Layer 9 of a small transformer language model trained on English Wikipedia (13 layers, counted from 0, width 128).
A neuron adds its activation times its output weights to the MLP's output. To switch it off is to set its activation to zero at one token and run the rest of the model.

Output weights of the MLP neurons that the questions are about. A number n stands for (n - 128) times 0.0015.
n28: 128, 139, 146, 111, 161, 98, 91, 96, 108, 91, 125, 129, 120, 87, 135, 119, 164, 135, 59, 146, 175, 130, 174, 119, 142, 156, 126, 103, 105, 154, 158, 114, 119, 104, 169, 147, 165, 94, 157, 153, 130, 133, 69, 160, 102, 116, 111, 138, 61, 133, 129, 133, 91, 118, 113, 135, 126, 163, 184, 116, 120, 122, 159, 133, 129, 172, 145, 150, 67, 101, 123, 161, 168, 108, 152, 143, 143, 63, 115, 124, 126, 178, 121, 175, 91, 144, 131, 99, 150, 167, 126, 122, 155, 119, 119, 145, 136, 135, 119, 131, 120, 149, 145, 105, 148, 145, 119, 136, 132, 137, 93, 103, 79, 163, 134, 159, 80, 157, 156, 70, 88, 172, 121, 123, 115, 101, 105, 151
n41: 115, 149, 125, 150, 139, 170, 100, 142, 102, 122, 179, 112, 135, 211, 109, 124, 121, 169, 107, 123, 105, 98, 53, 113, 124, 188, 103, 113, 109, 147, 166, 142, 115, 164, 126, 169, 134, 110, 173, 89, 75, 88, 75, 141, 114, 93, 135, 85, 155, 134, 127, 138, 121, 98, 130, 121, 116, 129, 206, 117, 118, 113, 158, 132, 109, 164, 175, 206, 144, 123, 73, 141, 95, 146, 155, 112, 163, 112, 148, 69, 121, 120, 68, 151, 154, 201, 124, 138, 175, 73, 147, 110, 117, 132, 119, 137, 155, 106, 88, 148, 161, 81, 78, 148, 94, 105, 165, 94, 155, 141, 150, 171, 159, 172, 85, 87, 73, 150, 155, 109, 119, 69, 144, 86, 180, 134, 150, 99
n157: 173, 183, 159, 148, 165, 170, 89, 91, 103, 63, 122, 142, 74, 122, 146, 68, 90, 79, 166, 110, 164, 128, 124, 137, 160, 82, 123, 115, 43, 187, 149, 136, 108, 139, 127, 124, 162, 136, 102, 91, 123, 126, 161, 140, 94, 122, 130, 194, 128, 69, 151, 125, 124, 123, 111, 119, 168, 129, 88, 154, 79, 136, 99, 94, 134, 174, 141, 139, 152, 140, 134, 60, 100, 129, 138, 150, 153, 110, 117, 212, 181, 155, 131, 132, 93, 124, 137, 163, 93, 95, 98, 111, 147, 141, 155, 84, 158, 109, 117, 120, 109, 135, 102, 139, 152, 98, 84, 109, 165, 137, 107, 157, 107, 127, 150, 137, 163, 121, 139, 128, 133, 136, 115, 160, 140, 120, 174, 98
n305: 145, 112, 134, 158, 104, 147, 133, 101, 127, 126, 185, 95, 132, 96, 148, 115, 115, 86, 132, 99, 85, 76, 157, 134, 157, 87, 103, 139, 11, 129, 184, 124, 56, 169, 140, 145, 142, 133, 112, 86, 41, 134, 64, 136, 172, 101, 151, 141, 52, 142, 165, 176, 169, 151, 143, 108, 108, 150, 109, 149, 120, 121, 155, 77, 125, 118, 195, 183, 155, 87, 169, 117, 161, 195, 142, 107, 114, 110, 139, 116, 176, 161, 110, 131, 118, 129, 121, 176, 165, 120, 100, 93, 113, 112, 164, 128, 166, 137, 86, 106, 123, 161, 148, 173, 149, 135, 104, 139, 109, 150, 133, 137, 134, 97, 119, 159, 90, 144, 209, 148, 150, 89, 149, 74, 95, 135, 118, 101
n307: 174, 143, 137, 24, 129, 98, 118, 96, 142, 120, 145, 148, 95, 126, 129, 135, 141, 175, 121, 80, 133, 80, 97, 126, 140, 120, 80, 146, 145, 104, 77, 137, 197, 136, 154, 125, 117, 157, 149, 90, 178, 117, 178, 176, 107, 138, 155, 127, 115, 129, 156, 127, 141, 144, 90, 126, 108, 126, 123, 78, 95, 128, 185, 109, 133, 174, 192, 173, 119, 138, 166, 124, 182, 108, 109, 187, 127, 106, 137, 85, 101, 157, 123, 76, 110, 111, 115, 175, 121, 138, 102, 143, 165, 112, 79, 118, 154, 115, 81, 141, 108, 124, 167, 98, 113, 143, 144, 135, 138, 125, 96, 140, 169, 111, 141, 206, 164, 134, 66, 101, 125, 111, 89, 159, 113, 127, 102, 110
n320: 68, 132, 127, 92, 139, 123, 124, 95, 153, 115, 82, 150, 141, 109, 173, 116, 127, 94, 113, 118, 159, 107, 125, 126, 120, 87, 127, 130, 156, 158, 139, 140, 155, 169, 152, 95, 134, 143, 156, 122, 128, 131, 149, 99, 158, 107, 126, 105, 97, 108, 120, 126, 88, 127, 199, 94, 120, 139, 60, 152, 132, 104, 152, 124, 93, 149, 145, 111, 81, 112, 114, 184, 125, 98, 152, 119, 94, 99, 80, 142, 150, 143, 144, 168, 156, 131, 117, 167, 122, 105, 151, 120, 147, 163, 179, 162, 106, 126, 124, 94, 146, 136, 101, 207, 131, 159, 141, 113, 154, 109, 114, 182, 101, 166, 153, 86, 141, 117, 149, 133, 89, 161, 130, 97, 154, 74, 85, 145
n356: 155, 202, 94, 168, 104, 109, 116, 71, 135, 138, 56, 107, 115, 170, 119, 101, 97, 107, 121, 139, 170, 154, 118, 156, 140, 180, 156, 120, 144, 98, 141, 158, 105, 157, 120, 131, 58, 143, 169, 86, 198, 138, 161, 109, 168, 115, 132, 146, 119, 166, 156, 113, 112, 129, 102, 141, 139, 128, 93, 105, 108, 143, 160, 125, 125, 109, 143, 136, 69, 89, 137, 126, 138, 85, 162, 114, 125, 115, 184, 139, 153, 139, 111, 125, 68, 94, 100, 161, 131, 140, 113, 130, 153, 122, 136, 159, 125, 164, 57, 114, 104, 84, 126, 152, 91, 132, 173, 85, 91, 109, 137, 119, 113, 140, 145, 170, 80, 191, 122, 160, 132, 157, 105, 159, 107, 156, 118, 96
n370: 124, 118, 131, 128, 175, 93, 94, 145, 94, 105, 147, 112, 90, 194, 93, 81, 162, 74, 113, 123, 125, 104, 105, 166, 168, 108, 123, 134, 91, 136, 150, 148, 134, 167, 135, 141, 76, 100, 151, 163, 116, 109, 139, 126, 159, 88, 114, 149, 194, 201, 164, 162, 131, 130, 130, 111, 128, 73, 160, 88, 114, 125, 126, 88, 122, 115, 108, 137, 175, 138, 96, 87, 124, 164, 77, 129, 131, 147, 130, 124, 58, 161, 153, 172, 165, 159, 98, 133, 131, 112, 108, 52, 135, 135, 114, 83, 92, 85, 112, 84, 153, 117, 201, 129, 164, 141, 137, 82, 129, 147, 135, 125, 159, 142, 88, 149, 185, 181, 101, 117, 148, 131, 122, 142, 97, 151, 188, 89
n443: 137, 105, 81, 138, 154, 133, 107, 100, 108, 73, 135, 140, 159, 89, 140, 105, 145, 135, 111, 96, 165, 152, 148, 148, 183, 120, 116, 137, 121, 109, 81, 162, 108, 147, 153, 110, 126, 131, 108, 142, 146, 153, 93, 146, 158, 146, 107, 95, 93, 130, 158, 112, 107, 153, 138, 88, 112, 164, 170, 150, 133, 70, 107, 138, 200, 176, 151, 148, 137, 145, 161, 93, 121, 102, 172, 104, 162, 79, 138, 83, 130, 108, 109, 135, 148, 186, 90, 180, 115, 123, 167, 73, 103, 86, 100, 118, 119, 126, 136, 56, 105, 115, 115, 93, 150, 139, 138, 142, 117, 131, 161, 115, 196, 157, 140, 132, 108, 126, 122, 130, 118, 144, 163, 108, 113, 115, 139, 134
n449: 138, 130, 85, 127, 117, 110, 99, 150, 128, 175, 122, 94, 142, 109, 141, 166, 156, 118, 125, 193, 123, 112, 136, 120, 144, 81, 151, 175, 166, 98, 135, 176, 145, 151, 118, 167, 121, 72, 189, 90, 124, 113, 110, 49, 67, 114, 161, 88, 98, 124, 109, 118, 180, 93, 105, 113, 177, 83, 150, 115, 157, 121, 100, 127, 81, 110, 129, 106, 96, 55, 158, 119, 83, 191, 134, 137, 107, 194, 93, 133, 71, 98, 155, 124, 74, 129, 175, 117, 122, 93, 108, 185, 128, 88, 158, 103, 134, 173, 116, 145, 80, 111, 169, 150, 128, 111, 185, 128, 162, 109, 134, 198, 110, 160, 109, 191, 169, 131, 138, 177, 132, 171, 114, 160, 119, 112, 124, 114
n457: 134, 157, 140, 153, 151, 127, 160, 130, 153, 150, 178, 106, 148, 130, 177, 121, 117, 115, 117, 126, 150, 170, 146, 121, 129, 82, 105, 101, 158, 150, 151, 102, 164, 132, 169, 111, 141, 104, 99, 134, 116, 150, 93, 96, 112, 151, 99, 140, 145, 120, 196, 140, 59, 125, 103, 128, 150, 116, 130, 163, 147, 110, 136, 154, 31, 143, 130, 152, 142, 66, 147, 140, 118, 118, 126, 69, 143, 90, 109, 144, 110, 132, 63, 90, 129, 99, 116, 108, 135, 119, 130, 102, 104, 111, 120, 161, 90, 121, 119, 97, 140, 138, 94, 111, 146, 169, 124, 110, 149, 137, 149, 185, 159, 174, 51, 138, 118, 146, 152, 147, 119, 133, 118, 130, 124, 115, 166, 116
n478: 117, 132, 130, 120, 157, 135, 133, 157, 153, 115, 95, 150, 178, 177, 196, 173, 75, 67, 66, 113, 86, 70, 115, 106, 106, 108, 139, 158, 80, 98, 149, 131, 138, 129, 110, 146, 129, 157, 71, 130, 103, 115, 150, 149, 143, 139, 137, 78, 121, 117, 167, 92, 128, 97, 178, 137, 175, 91, 166, 110, 126, 137, 176, 166, 160, 141, 138, 150, 87, 165, 117, 101, 112, 103, 183, 134, 99, 109, 104, 112, 165, 131, 144, 144, 123, 124, 169, 86, 167, 93, 129, 115, 133, 118, 97, 169, 96, 112, 78, 84, 128, 147, 132, 118, 119, 153, 198, 98, 115, 190, 140, 92, 165, 138, 108, 142, 96, 121, 77, 153, 121, 123, 104, 148, 171, 121, 124, 191
n487: 157, 163, 98, 137, 144, 150, 117, 154, 165, 99, 128, 140, 115, 121, 141, 183, 90, 145, 118, 203, 156, 112, 159, 117, 118, 119, 130, 152, 129, 168, 139, 113, 151, 82, 141, 130, 89, 86, 146, 140, 162, 137, 133, 110, 110, 122, 123, 84, 89, 143, 127, 145, 88, 101, 90, 131, 114, 137, 146, 134, 131, 119, 119, 76, 129, 126, 119, 178, 147, 142, 179, 165, 100, 88, 122, 115, 130, 168, 149, 146, 150, 146, 108, 44, 123, 120, 89, 117, 167, 79, 123, 178, 108, 140, 173, 138, 132, 133, 172, 106, 88, 171, 154, 95, 109, 129, 83, 159, 118, 117, 79, 144, 146, 127, 152, 107, 102, 86, 124, 127, 155, 143, 109, 98, 119, 137, 120, 123
n488: 145, 128, 75, 85, 117, 119, 91, 135, 116, 108, 157, 174, 144, 160, 118, 127, 150, 66, 162, 117, 167, 51, 143, 167, 136, 130, 141, 142, 108, 146, 145, 155, 115, 188, 171, 139, 125, 119, 63, 134, 138, 150, 87, 135, 132, 117, 84, 120, 51, 92, 62, 164, 132, 109, 135, 102, 158, 89, 171, 138, 111, 198, 126, 160, 200, 128, 111, 141, 102, 140, 131, 113, 146, 131, 169, 150, 140, 148, 137, 133, 108, 154, 115, 155, 112, 164, 104, 183, 142, 121, 155, 152, 106, 170, 129, 99, 140, 134, 132, 120, 54, 163, 131, 150, 130, 148, 115, 82, 132, 96, 95, 144, 113, 106, 83, 116, 109, 202, 143, 127, 108, 106, 92, 134, 149, 88, 139, 101
n491: 114, 187, 164, 89, 142, 82, 140, 117, 92, 123, 191, 196, 102, 113, 118, 88, 174, 167, 133, 159, 151, 119, 158, 100, 124, 86, 109, 174, 114, 150, 140, 177, 84, 70, 164, 98, 131, 163, 46, 115, 114, 113, 77, 137, 155, 66, 129, 144, 107, 180, 155, 148, 102, 85, 138, 101, 207, 71, 172, 93, 109, 124, 111, 120, 179, 57, 165, 189, 209, 82, 146, 128, 142, 92, 107, 200, 154, 112, 114, 155, 131, 145, 116, 146, 90, 152, 144, 119, 128, 147, 127, 83, 108, 126, 94, 120, 95, 96, 126, 145, 152, 147, 114, 155, 186, 115, 125, 116, 108, 90, 130, 124, 101, 99, 125, 97, 169, 145, 147, 136, 145, 136, 79, 102, 113, 140, 136, 180

Each question names a token from some text and the token that comes next. It shows the activations a of the neurons there, in the order above. A number n stands for (n - 128) times 0.035.

Then comes g, the gradient of the next token's log-probability with respect to the MLP's output, scaled to length 1. A neuron's effect is roughly proportional to its activation times (output weights . g). A number n stands for (n - 128) times 0.0031.

" his", then " death"
a: 127, 127, 124, 171, 125, 156, 124, 128, 124, 152, 123, 124, 125, 124, 125
g: 96, 99, 103, 153, 155, 141, 103, 168, 103, 134, 123, 86, 102, 153, 104, 146, 147, 74, 143, 125, 163, 109, 72, 120, 87, 119, 182, 185, 76, 137, 145, 114, 113, 116, 111, 144, 100, 140, 162, 189, 167, 117, 133, 107, 154, 133, 165, 97, 153, 92, 99, 124, 109, 149, 95, 145, 63, 120, 154, 114, 128, 121, 113, 127, 170, 123, 105, 173, 123, 123, 134, 105, 121, 180, 161, 110, 148, 117, 166, 137, 164, 96, 139, 152, 132, 152, 91, 133, 122, 133, 152, 170, 115, 146, 107, 157, 111, 133, 96, 114, 150, 135, 73, 180, 161, 153, 106, 151, 68, 126, 55, 172, 133, 160, 74, 142, 105, 126, 144, 116, 149, 143, 134, 105, 73, 142, 137, 139
Which neuron, switched off, lowers the next token's probability most? n305

"ress", then " Tra"
a: 137, 128, 127, 123, 181, 127, 124, 161, 125, 127, 128, 128, 126, 135, 123
g: 150, 145, 109, 148, 94, 135, 136, 121, 132, 133, 104, 143, 89, 97, 113, 95, 84, 147, 150, 124, 103, 135, 118, 105, 163, 161, 134, 128, 111, 132, 105, 146, 103, 157, 133, 116, 111, 45, 126, 153, 142, 158, 105, 124, 117, 96, 161, 124, 123, 131, 214, 159, 133, 150, 63, 147, 109, 112, 160, 123, 105, 149, 143, 116, 130, 94, 120, 100, 120, 158, 139, 158, 134, 175, 93, 137, 178, 127, 95, 102, 103, 89, 115, 104, 97, 109, 159, 194, 136, 146, 111, 125, 182, 136, 104, 54, 122, 159, 168, 91, 131, 177, 182, 137, 196, 171, 130, 145, 136, 156, 114, 111, 100, 117, 104, 114, 176, 152, 134, 114, 134, 105, 97, 116, 110, 156, 131, 74
Which two neurons, each switched off alone, lower its probability most, in order? n370, n307

"er", then "ver"
a: 124, 123, 152, 123, 124, 128, 124, 217, 124, 127, 123, 123, 124, 247, 190
g: 175, 166, 140, 102, 142, 161, 54, 119, 114, 149, 119, 122, 141, 146, 155, 148, 150, 91, 134, 119, 126, 110, 164, 157, 140, 83, 123, 128, 135, 120, 121, 139, 120, 120, 179, 104, 152, 104, 117, 97, 148, 99, 89, 107, 89, 174, 93, 86, 103, 120, 112, 134, 151, 97, 111, 109, 101, 100, 152, 106, 123, 132, 151, 139, 130, 147, 159, 103, 105, 161, 129, 194, 89, 155, 178, 129, 143, 120, 130, 190, 204, 109, 147, 141, 138, 159, 117, 163, 136, 140, 132, 124, 104, 48, 109, 122, 141, 131, 136, 125, 122, 87, 140, 112, 101, 74, 88, 133, 122, 128, 101, 110, 152, 89, 151, 115, 67, 186, 108, 140, 145, 161, 174, 144, 193, 93, 120, 131
Which neuron, switched off, lowers the next token's probability most? n488

" a", then " b"
a: 124, 193, 125, 125, 129, 135, 128, 125, 125, 131, 124, 125, 138, 123, 137
g: 124, 171, 125, 132, 149, 141, 89, 151, 144, 104, 70, 123, 152, 154, 155, 117, 152, 102, 104, 145, 153, 147, 108, 89, 135, 148, 136, 198, 128, 100, 143, 97, 134, 114, 106, 178, 118, 116, 184, 153, 91, 120, 79, 147, 96, 94, 118, 188, 161, 132, 62, 136, 121, 149, 122, 138, 64, 156, 119, 106, 173, 90, 162, 116, 105, 82, 161, 135, 125, 150, 117, 115, 102, 162, 122, 75, 148, 150, 119, 134, 108, 110, 118, 128, 152, 179, 155, 142, 147, 67, 133, 84, 100, 108, 116, 116, 142, 142, 118, 110, 141, 91, 110, 96, 187, 132, 115, 170, 145, 141, 106, 128, 79, 183, 110, 171, 195, 138, 114, 154, 117, 136, 105, 119, 129, 137, 108, 120
Which neuron, switched off, lowers the next token's probability most? n41

" again", then " to"
a: 132, 128, 134, 182, 197, 125, 128, 126, 146, 127, 196, 125, 184, 128, 126
g: 142, 120, 88, 127, 144, 141, 109, 110, 144, 95, 48, 149, 121, 165, 154, 113, 124, 124, 142, 123, 151, 109, 87, 141, 136, 137, 103, 122, 102, 173, 101, 142, 148, 147, 171, 102, 139, 169, 134, 98, 81, 133, 94, 144, 134, 133, 170, 161, 196, 135, 144, 138, 157, 159, 109, 125, 148, 134, 86, 152, 141, 143, 115, 136, 116, 136, 171, 92, 128, 144, 141, 123, 123, 112, 151, 158, 133, 27, 116, 115, 113, 109, 116, 145, 110, 146, 124, 138, 98, 80, 137, 101, 168, 152, 143, 106, 123, 68, 101, 102, 169, 140, 168, 155, 104, 170, 126, 80, 139, 111, 88, 90, 156, 110, 149, 120, 213, 147, 108, 90, 134, 128, 200, 108, 110, 129, 105, 111
Which neuron, switched off, raises the next token's probability most? n487

" ", then "2"
a: 125, 126, 127, 124, 181, 126, 125, 128, 125, 123, 123, 127, 143, 130, 126
g: 83, 134, 126, 98, 99, 147, 107, 120, 110, 199, 123, 128, 163, 75, 131, 97, 105, 129, 104, 64, 118, 127, 155, 160, 149, 116, 180, 178, 133, 76, 110, 155, 138, 146, 130, 103, 116, 102, 150, 87, 154, 149, 174, 157, 138, 166, 126, 102, 110, 149, 110, 130, 123, 113, 123, 153, 101, 166, 146, 111, 97, 97, 199, 133, 114, 175, 118, 154, 97, 114, 155, 141, 163, 146, 93, 121, 112, 77, 123, 83, 118, 99, 95, 170, 58, 126, 119, 150, 67, 87, 116, 162, 123, 102, 105, 101, 166, 138, 172, 80, 121, 151, 151, 138, 106, 161, 146, 135, 108, 109, 137, 140, 153, 140, 120, 106, 151, 121, 139, 135, 181, 141, 158, 167, 158, 103, 118, 152
Which neuron, switched off, lowers the next token's probability most? n307

" and", then " the"
a: 131, 127, 127, 155, 125, 123, 123, 125, 125, 189, 136, 124, 125, 126, 127
g: 158, 140, 139, 137, 161, 130, 124, 127, 165, 100, 156, 165, 104, 126, 109, 190, 95, 108, 155, 138, 97, 137, 110, 142, 121, 113, 111, 145, 148, 126, 86, 140, 151, 152, 161, 70, 96, 177, 134, 147, 109, 134, 172, 138, 111, 127, 157, 117, 75, 116, 117, 133, 71, 107, 117, 175, 113, 128, 115, 114, 177, 111, 123, 78, 122, 113, 128, 118, 157, 213, 128, 131, 135, 127, 101, 117, 105, 142, 139, 112, 121, 128, 90, 124, 106, 201, 120, 48, 89, 145, 130, 91, 185, 122, 109, 126, 141, 76, 142, 106, 110, 119, 96, 143, 112, 142, 89, 163, 108, 111, 171, 170, 135, 142, 160, 149, 122, 84, 115, 120, 108, 133, 117, 160, 142, 93, 209, 148
Which neuron, switched off, raises the next token's probability most? n449

" He", then " was"
a: 126, 125, 123, 231, 126, 199, 126, 127, 133, 127, 124, 127, 124, 123, 128
g: 145, 168, 201, 129, 153, 102, 152, 163, 118, 145, 133, 123, 137, 170, 85, 118, 97, 136, 70, 160, 151, 82, 100, 113, 154, 102, 134, 179, 110, 139, 63, 131, 121, 122, 148, 132, 156, 128, 149, 140, 101, 148, 87, 134, 171, 102, 155, 99, 66, 134, 137, 158, 68, 120, 133, 138, 147, 141, 116, 119, 152, 125, 167, 129, 162, 124, 147, 192, 117, 172, 92, 102, 143, 133, 138, 70, 160, 107, 138, 111, 167, 164, 78, 119, 125, 158, 96, 117, 137, 118, 113, 109, 100, 123, 100, 142, 124, 148, 73, 98, 166, 148, 141, 127, 142, 143, 188, 74, 150, 94, 84, 107, 155, 121, 97, 126, 155, 121, 124, 131, 91, 124, 133, 89, 95, 138, 120, 174
Which neuron, switched off, lowers the next token's probability most? n305

"age", then "\n\n"
a: 127, 128, 123, 123, 154, 124, 126, 144, 137, 135, 127, 123, 124, 126, 124
g: 77, 126, 98, 156, 51, 145, 105, 97, 148, 120, 122, 105, 148, 185, 110, 170, 122, 159, 113, 143, 68, 106, 135, 143, 96, 126, 178, 107, 135, 110, 115, 113, 131, 128, 179, 145, 134, 133, 139, 155, 102, 159, 140, 84, 164, 110, 152, 117, 130, 83, 72, 84, 145, 113, 163, 112, 122, 102, 156, 133, 139, 112, 128, 135, 128, 113, 119, 127, 156, 113, 104, 104, 163, 139, 152, 144, 154, 152, 176, 144, 155, 159, 117, 152, 72, 163, 132, 84, 122, 142, 181, 125, 117, 152, 162, 109, 137, 214, 125, 158, 125, 121, 106, 75, 132, 143, 152, 64, 136, 110, 151, 115, 152, 75, 101, 119, 125, 102, 148, 142, 145, 106, 122, 113, 95, 116, 93, 197
Which neuron, switched off, raises the next token's probability most? n307

"r", then "ad"
a: 166, 190, 183, 140, 123, 124, 126, 142, 157, 124, 123, 123, 161, 188, 174
g: 126, 78, 173, 121, 111, 104, 87, 210, 158, 88, 125, 104, 129, 127, 74, 110, 159, 155, 153, 155, 128, 106, 175, 142, 126, 135, 120, 83, 155, 75, 165, 116, 161, 146, 153, 120, 85, 124, 145, 178, 152, 151, 106, 141, 88, 106, 154, 155, 158, 149, 127, 193, 96, 116, 139, 184, 143, 72, 133, 128, 165, 173, 122, 106, 120, 127, 157, 148, 90, 136, 144, 120, 165, 70, 118, 102, 107, 118, 114, 141, 123, 132, 114, 133, 102, 148, 103, 122, 142, 101, 136, 91, 83, 93, 148, 138, 126, 161, 66, 116, 139, 151, 135, 156, 149, 137, 97, 109, 91, 115, 180, 128, 107, 133, 124, 165, 145, 75, 151, 135, 122, 135, 87, 180, 110, 116, 105, 109
Which neuron, switched off, lowers the next token's probability most? n28

" En", then "v"
a: 127, 125, 146, 125, 125, 124, 130, 126, 127, 127, 125, 167, 128, 124, 127
g: 97, 168, 147, 131, 81, 87, 132, 243, 136, 105, 149, 128, 134, 119, 100, 187, 75, 125, 98, 104, 135, 124, 135, 178, 147, 71, 127, 103, 130, 145, 152, 161, 161, 137, 168, 136, 109, 123, 125, 83, 138, 47, 111, 137, 86, 151, 116, 164, 107, 103, 150, 107, 148, 110, 141, 133, 99, 75, 94, 127, 131, 138, 127, 160, 155, 152, 141, 108, 136, 105, 178, 62, 101, 143, 137, 173, 150, 97, 137, 174, 177, 140, 149, 145, 164, 123, 117, 134, 128, 116, 155, 121, 99, 136, 121, 108, 121, 109, 145, 140, 149, 145, 141, 135, 145, 74, 109, 122, 102, 175, 108, 83, 159, 116, 88, 120, 102, 91, 131, 125, 128, 134, 144, 163, 133, 131, 138, 104
Which neuron, switched off, lowers the next token's probability most? n478

" a", then " Democrat"
a: 123, 153, 124, 124, 123, 134, 128, 128, 123, 127, 125, 123, 178, 126, 128
g: 156, 65, 164, 143, 133, 126, 122, 92, 97, 108, 96, 114, 116, 116, 145, 129, 109, 157, 119, 122, 109, 124, 72, 186, 159, 126, 187, 140, 78, 113, 140, 119, 104, 85, 197, 100, 145, 99, 87, 146, 122, 109, 111, 123, 152, 169, 137, 179, 110, 106, 171, 141, 129, 165, 110, 123, 114, 102, 105, 136, 104, 106, 84, 129, 127, 66, 131, 107, 137, 158, 162, 130, 137, 183, 135, 150, 99, 143, 127, 83, 134, 128, 100, 102, 140, 123, 101, 166, 123, 106, 119, 199, 98, 149, 163, 159, 137, 175, 98, 158, 92, 149, 139, 111, 155, 142, 131, 118, 75, 113, 116, 160, 125, 120, 133, 136, 150, 91, 124, 120, 156, 115, 97, 185, 102, 186, 182, 119
Which neuron, switched off, lowers the next token's probability most? n487

"t", then "orn"
a: 124, 152, 126, 128, 137, 124, 131, 127, 123, 123, 142, 127, 126, 128, 128
g: 131, 103, 120, 113, 90, 121, 160, 145, 149, 171, 79, 169, 108, 122, 152, 135, 87, 103, 119, 159, 113, 125, 138, 140, 92, 102, 116, 147, 112, 120, 154, 125, 155, 171, 113, 113, 149, 144, 151, 63, 79, 88, 146, 120, 168, 150, 133, 96, 155, 137, 172, 105, 164, 159, 182, 86, 81, 159, 149, 95, 154, 131, 137, 124, 134, 124, 184, 149, 158, 128, 107, 173, 125, 100, 92, 88, 117, 156, 123, 159, 137, 196, 103, 118, 84, 87, 113, 86, 105, 129, 90, 125, 126, 152, 145, 107, 146, 157, 146, 127, 149, 144, 157, 150, 174, 129, 132, 118, 67, 133, 91, 90, 86, 157, 151, 99, 88, 71, 165, 101, 133, 155, 136, 152, 94, 162, 128, 122
Which neuron, switched off, raises the next token's probability most? n41

"cl", then "es"
a: 125, 128, 125, 124, 126, 128, 167, 124, 133, 135, 139, 135, 124, 144, 125
g: 173, 162, 95, 96, 88, 133, 134, 107, 133, 129, 131, 116, 171, 147, 128, 111, 163, 130, 173, 67, 124, 107, 112, 140, 128, 118, 115, 93, 120, 83, 107, 129, 74, 140, 136, 111, 126, 149, 149, 131, 179, 113, 104, 103, 135, 106, 177, 117, 92, 144, 113, 73, 131, 164, 129, 167, 134, 150, 120, 161, 91, 105, 122, 85, 149, 121, 156, 177, 76, 141, 161, 114, 143, 112, 103, 158, 102, 79, 119, 143, 113, 103, 188, 110, 150, 165, 85, 139, 137, 93, 139, 122, 179, 97, 138, 166, 142, 94, 143, 106, 128, 114, 152, 157, 167, 121, 96, 113, 85, 82, 173, 157, 134, 86, 159, 128, 118, 144, 147, 159, 203, 182, 142, 151, 124, 118, 98, 91
Which neuron, switched off, lowers the next token's probability most? n356

" G", then "or"
a: 198, 123, 128, 125, 124, 128, 126, 127, 128, 128, 124, 127, 125, 124, 152
g: 91, 117, 113, 115, 112, 141, 141, 97, 150, 127, 154, 125, 108, 122, 137, 152, 117, 197, 113, 117, 158, 147, 160, 99, 101, 106, 96, 97, 114, 162, 195, 146, 134, 104, 142, 116, 117, 177, 141, 114, 159, 89, 103, 151, 93, 115, 113, 110, 100, 186, 121, 128, 97, 144, 111, 132, 154, 98, 219, 134, 118, 127, 137, 89, 124, 140, 173, 158, 140, 81, 150, 159, 127, 123, 131, 154, 108, 127, 142, 138, 114, 120, 89, 125, 120, 153, 58, 102, 86, 86, 113, 193, 85, 94, 139, 116, 151, 158, 135, 147, 122, 130, 87, 110, 130, 148, 125, 120, 124, 160, 133, 141, 58, 123, 148, 186, 119, 143, 186, 65, 131, 139, 98, 131, 134, 139, 113, 182
Which neuron, switched off, lowers the next token's probability most? n28

" c", then "ouncil"
a: 127, 124, 125, 124, 123, 127, 127, 125, 127, 126, 127, 123, 127, 125, 147
g: 164, 117, 111, 123, 177, 117, 97, 114, 108, 165, 145, 125, 137, 146, 102, 136, 78, 116, 127, 138, 101, 122, 93, 143, 132, 158, 151, 84, 109, 128, 70, 144, 195, 182, 98, 118, 129, 102, 139, 104, 87, 112, 148, 90, 121, 136, 103, 119, 133, 135, 107, 141, 131, 169, 122, 107, 153, 166, 124, 135, 121, 52, 72, 123, 132, 151, 132, 97, 110, 103, 103, 152, 150, 156, 58, 130, 161, 104, 161, 185, 173, 154, 161, 164, 150, 126, 113, 96, 115, 136, 143, 170, 160, 170, 140, 170, 131, 157, 104, 102, 130, 132, 185, 104, 118, 116, 115, 129, 90, 114, 105, 125, 107, 119, 50, 107, 199, 162, 104, 158, 124, 138, 129, 152, 140, 125, 133, 99
Which neuron, switched off, raises the next token's probability most? n491

" Med", then "ical"
a: 123, 123, 178, 127, 124, 125, 167, 123, 123, 126, 135, 196, 127, 127, 139
g: 71, 91, 146, 152, 161, 105, 134, 78, 132, 134, 123, 133, 156, 140, 181, 122, 105, 153, 184, 116, 92, 129, 93, 150, 120, 126, 95, 110, 128, 106, 149, 106, 183, 148, 91, 96, 122, 166, 155, 187, 92, 154, 157, 93, 203, 148, 130, 74, 101, 124, 148, 120, 165, 101, 138, 126, 132, 128, 142, 164, 164, 164, 67, 154, 129, 112, 134, 83, 114, 121, 129, 107, 103, 133, 122, 132, 134, 137, 167, 143, 124, 107, 153, 115, 146, 100, 105, 111, 169, 59, 148, 100, 178, 87, 133, 140, 157, 138, 119, 135, 163, 132, 111, 206, 127, 152, 141, 141, 100, 94, 111, 119, 83, 164, 121, 113, 91, 130, 90, 165, 115, 112, 139, 95, 116, 90, 133, 148
Which neuron, switched off, lowers the next token's probability most? n478

"cted", then " as"
a: 141, 123, 132, 125, 182, 125, 127, 123, 185, 127, 123, 123, 193, 125, 126
g: 150, 180, 110, 103, 163, 99, 162, 174, 81, 129, 168, 117, 125, 81, 144, 106, 107, 143, 105, 142, 172, 133, 161, 122, 148, 115, 166, 157, 157, 96, 108, 145, 95, 132, 95, 105, 124, 112, 123, 139, 206, 76, 117, 121, 115, 111, 146, 81, 91, 118, 136, 144, 111, 130, 142, 153, 143, 131, 190, 116, 173, 150, 133, 138, 136, 168, 74, 181, 131, 126, 66, 143, 146, 138, 126, 155, 115, 165, 131, 114, 120, 159, 92, 123, 126, 95, 63, 113, 127, 134, 140, 142, 142, 163, 130, 98, 140, 103, 171, 120, 121, 145, 122, 106, 102, 107, 148, 96, 64, 132, 166, 143, 108, 152, 137, 140, 72, 85, 129, 142, 153, 117, 172, 116, 95, 71, 90, 168
Which neuron, switched off, lowers the next token's probability most? n487

"ol", then "it"
a: 128, 124, 217, 128, 124, 128, 125, 127, 128, 125, 126, 123, 125, 123, 156
g: 129, 126, 109, 129, 150, 185, 70, 150, 132, 135, 147, 102, 120, 114, 132, 99, 77, 103, 115, 125, 107, 120, 128, 135, 158, 197, 143, 145, 141, 162, 152, 116, 80, 117, 125, 119, 141, 81, 153, 120, 125, 151, 147, 135, 77, 137, 95, 162, 163, 112, 130, 139, 151, 121, 77, 139, 92, 91, 170, 93, 92, 131, 109, 116, 120, 115, 132, 101, 136, 152, 139, 177, 140, 130, 124, 111, 147, 116, 141, 164, 173, 170, 82, 123, 127, 152, 166, 127, 102, 103, 79, 110, 135, 193, 142, 140, 207, 116, 76, 123, 139, 114, 180, 103, 117, 116, 75, 129, 149, 142, 87, 172, 180, 158, 110, 109, 133, 140, 115, 115, 87, 82, 155, 133, 181, 112, 137, 86
Which neuron, switched off, lowers the next token's probability most? n157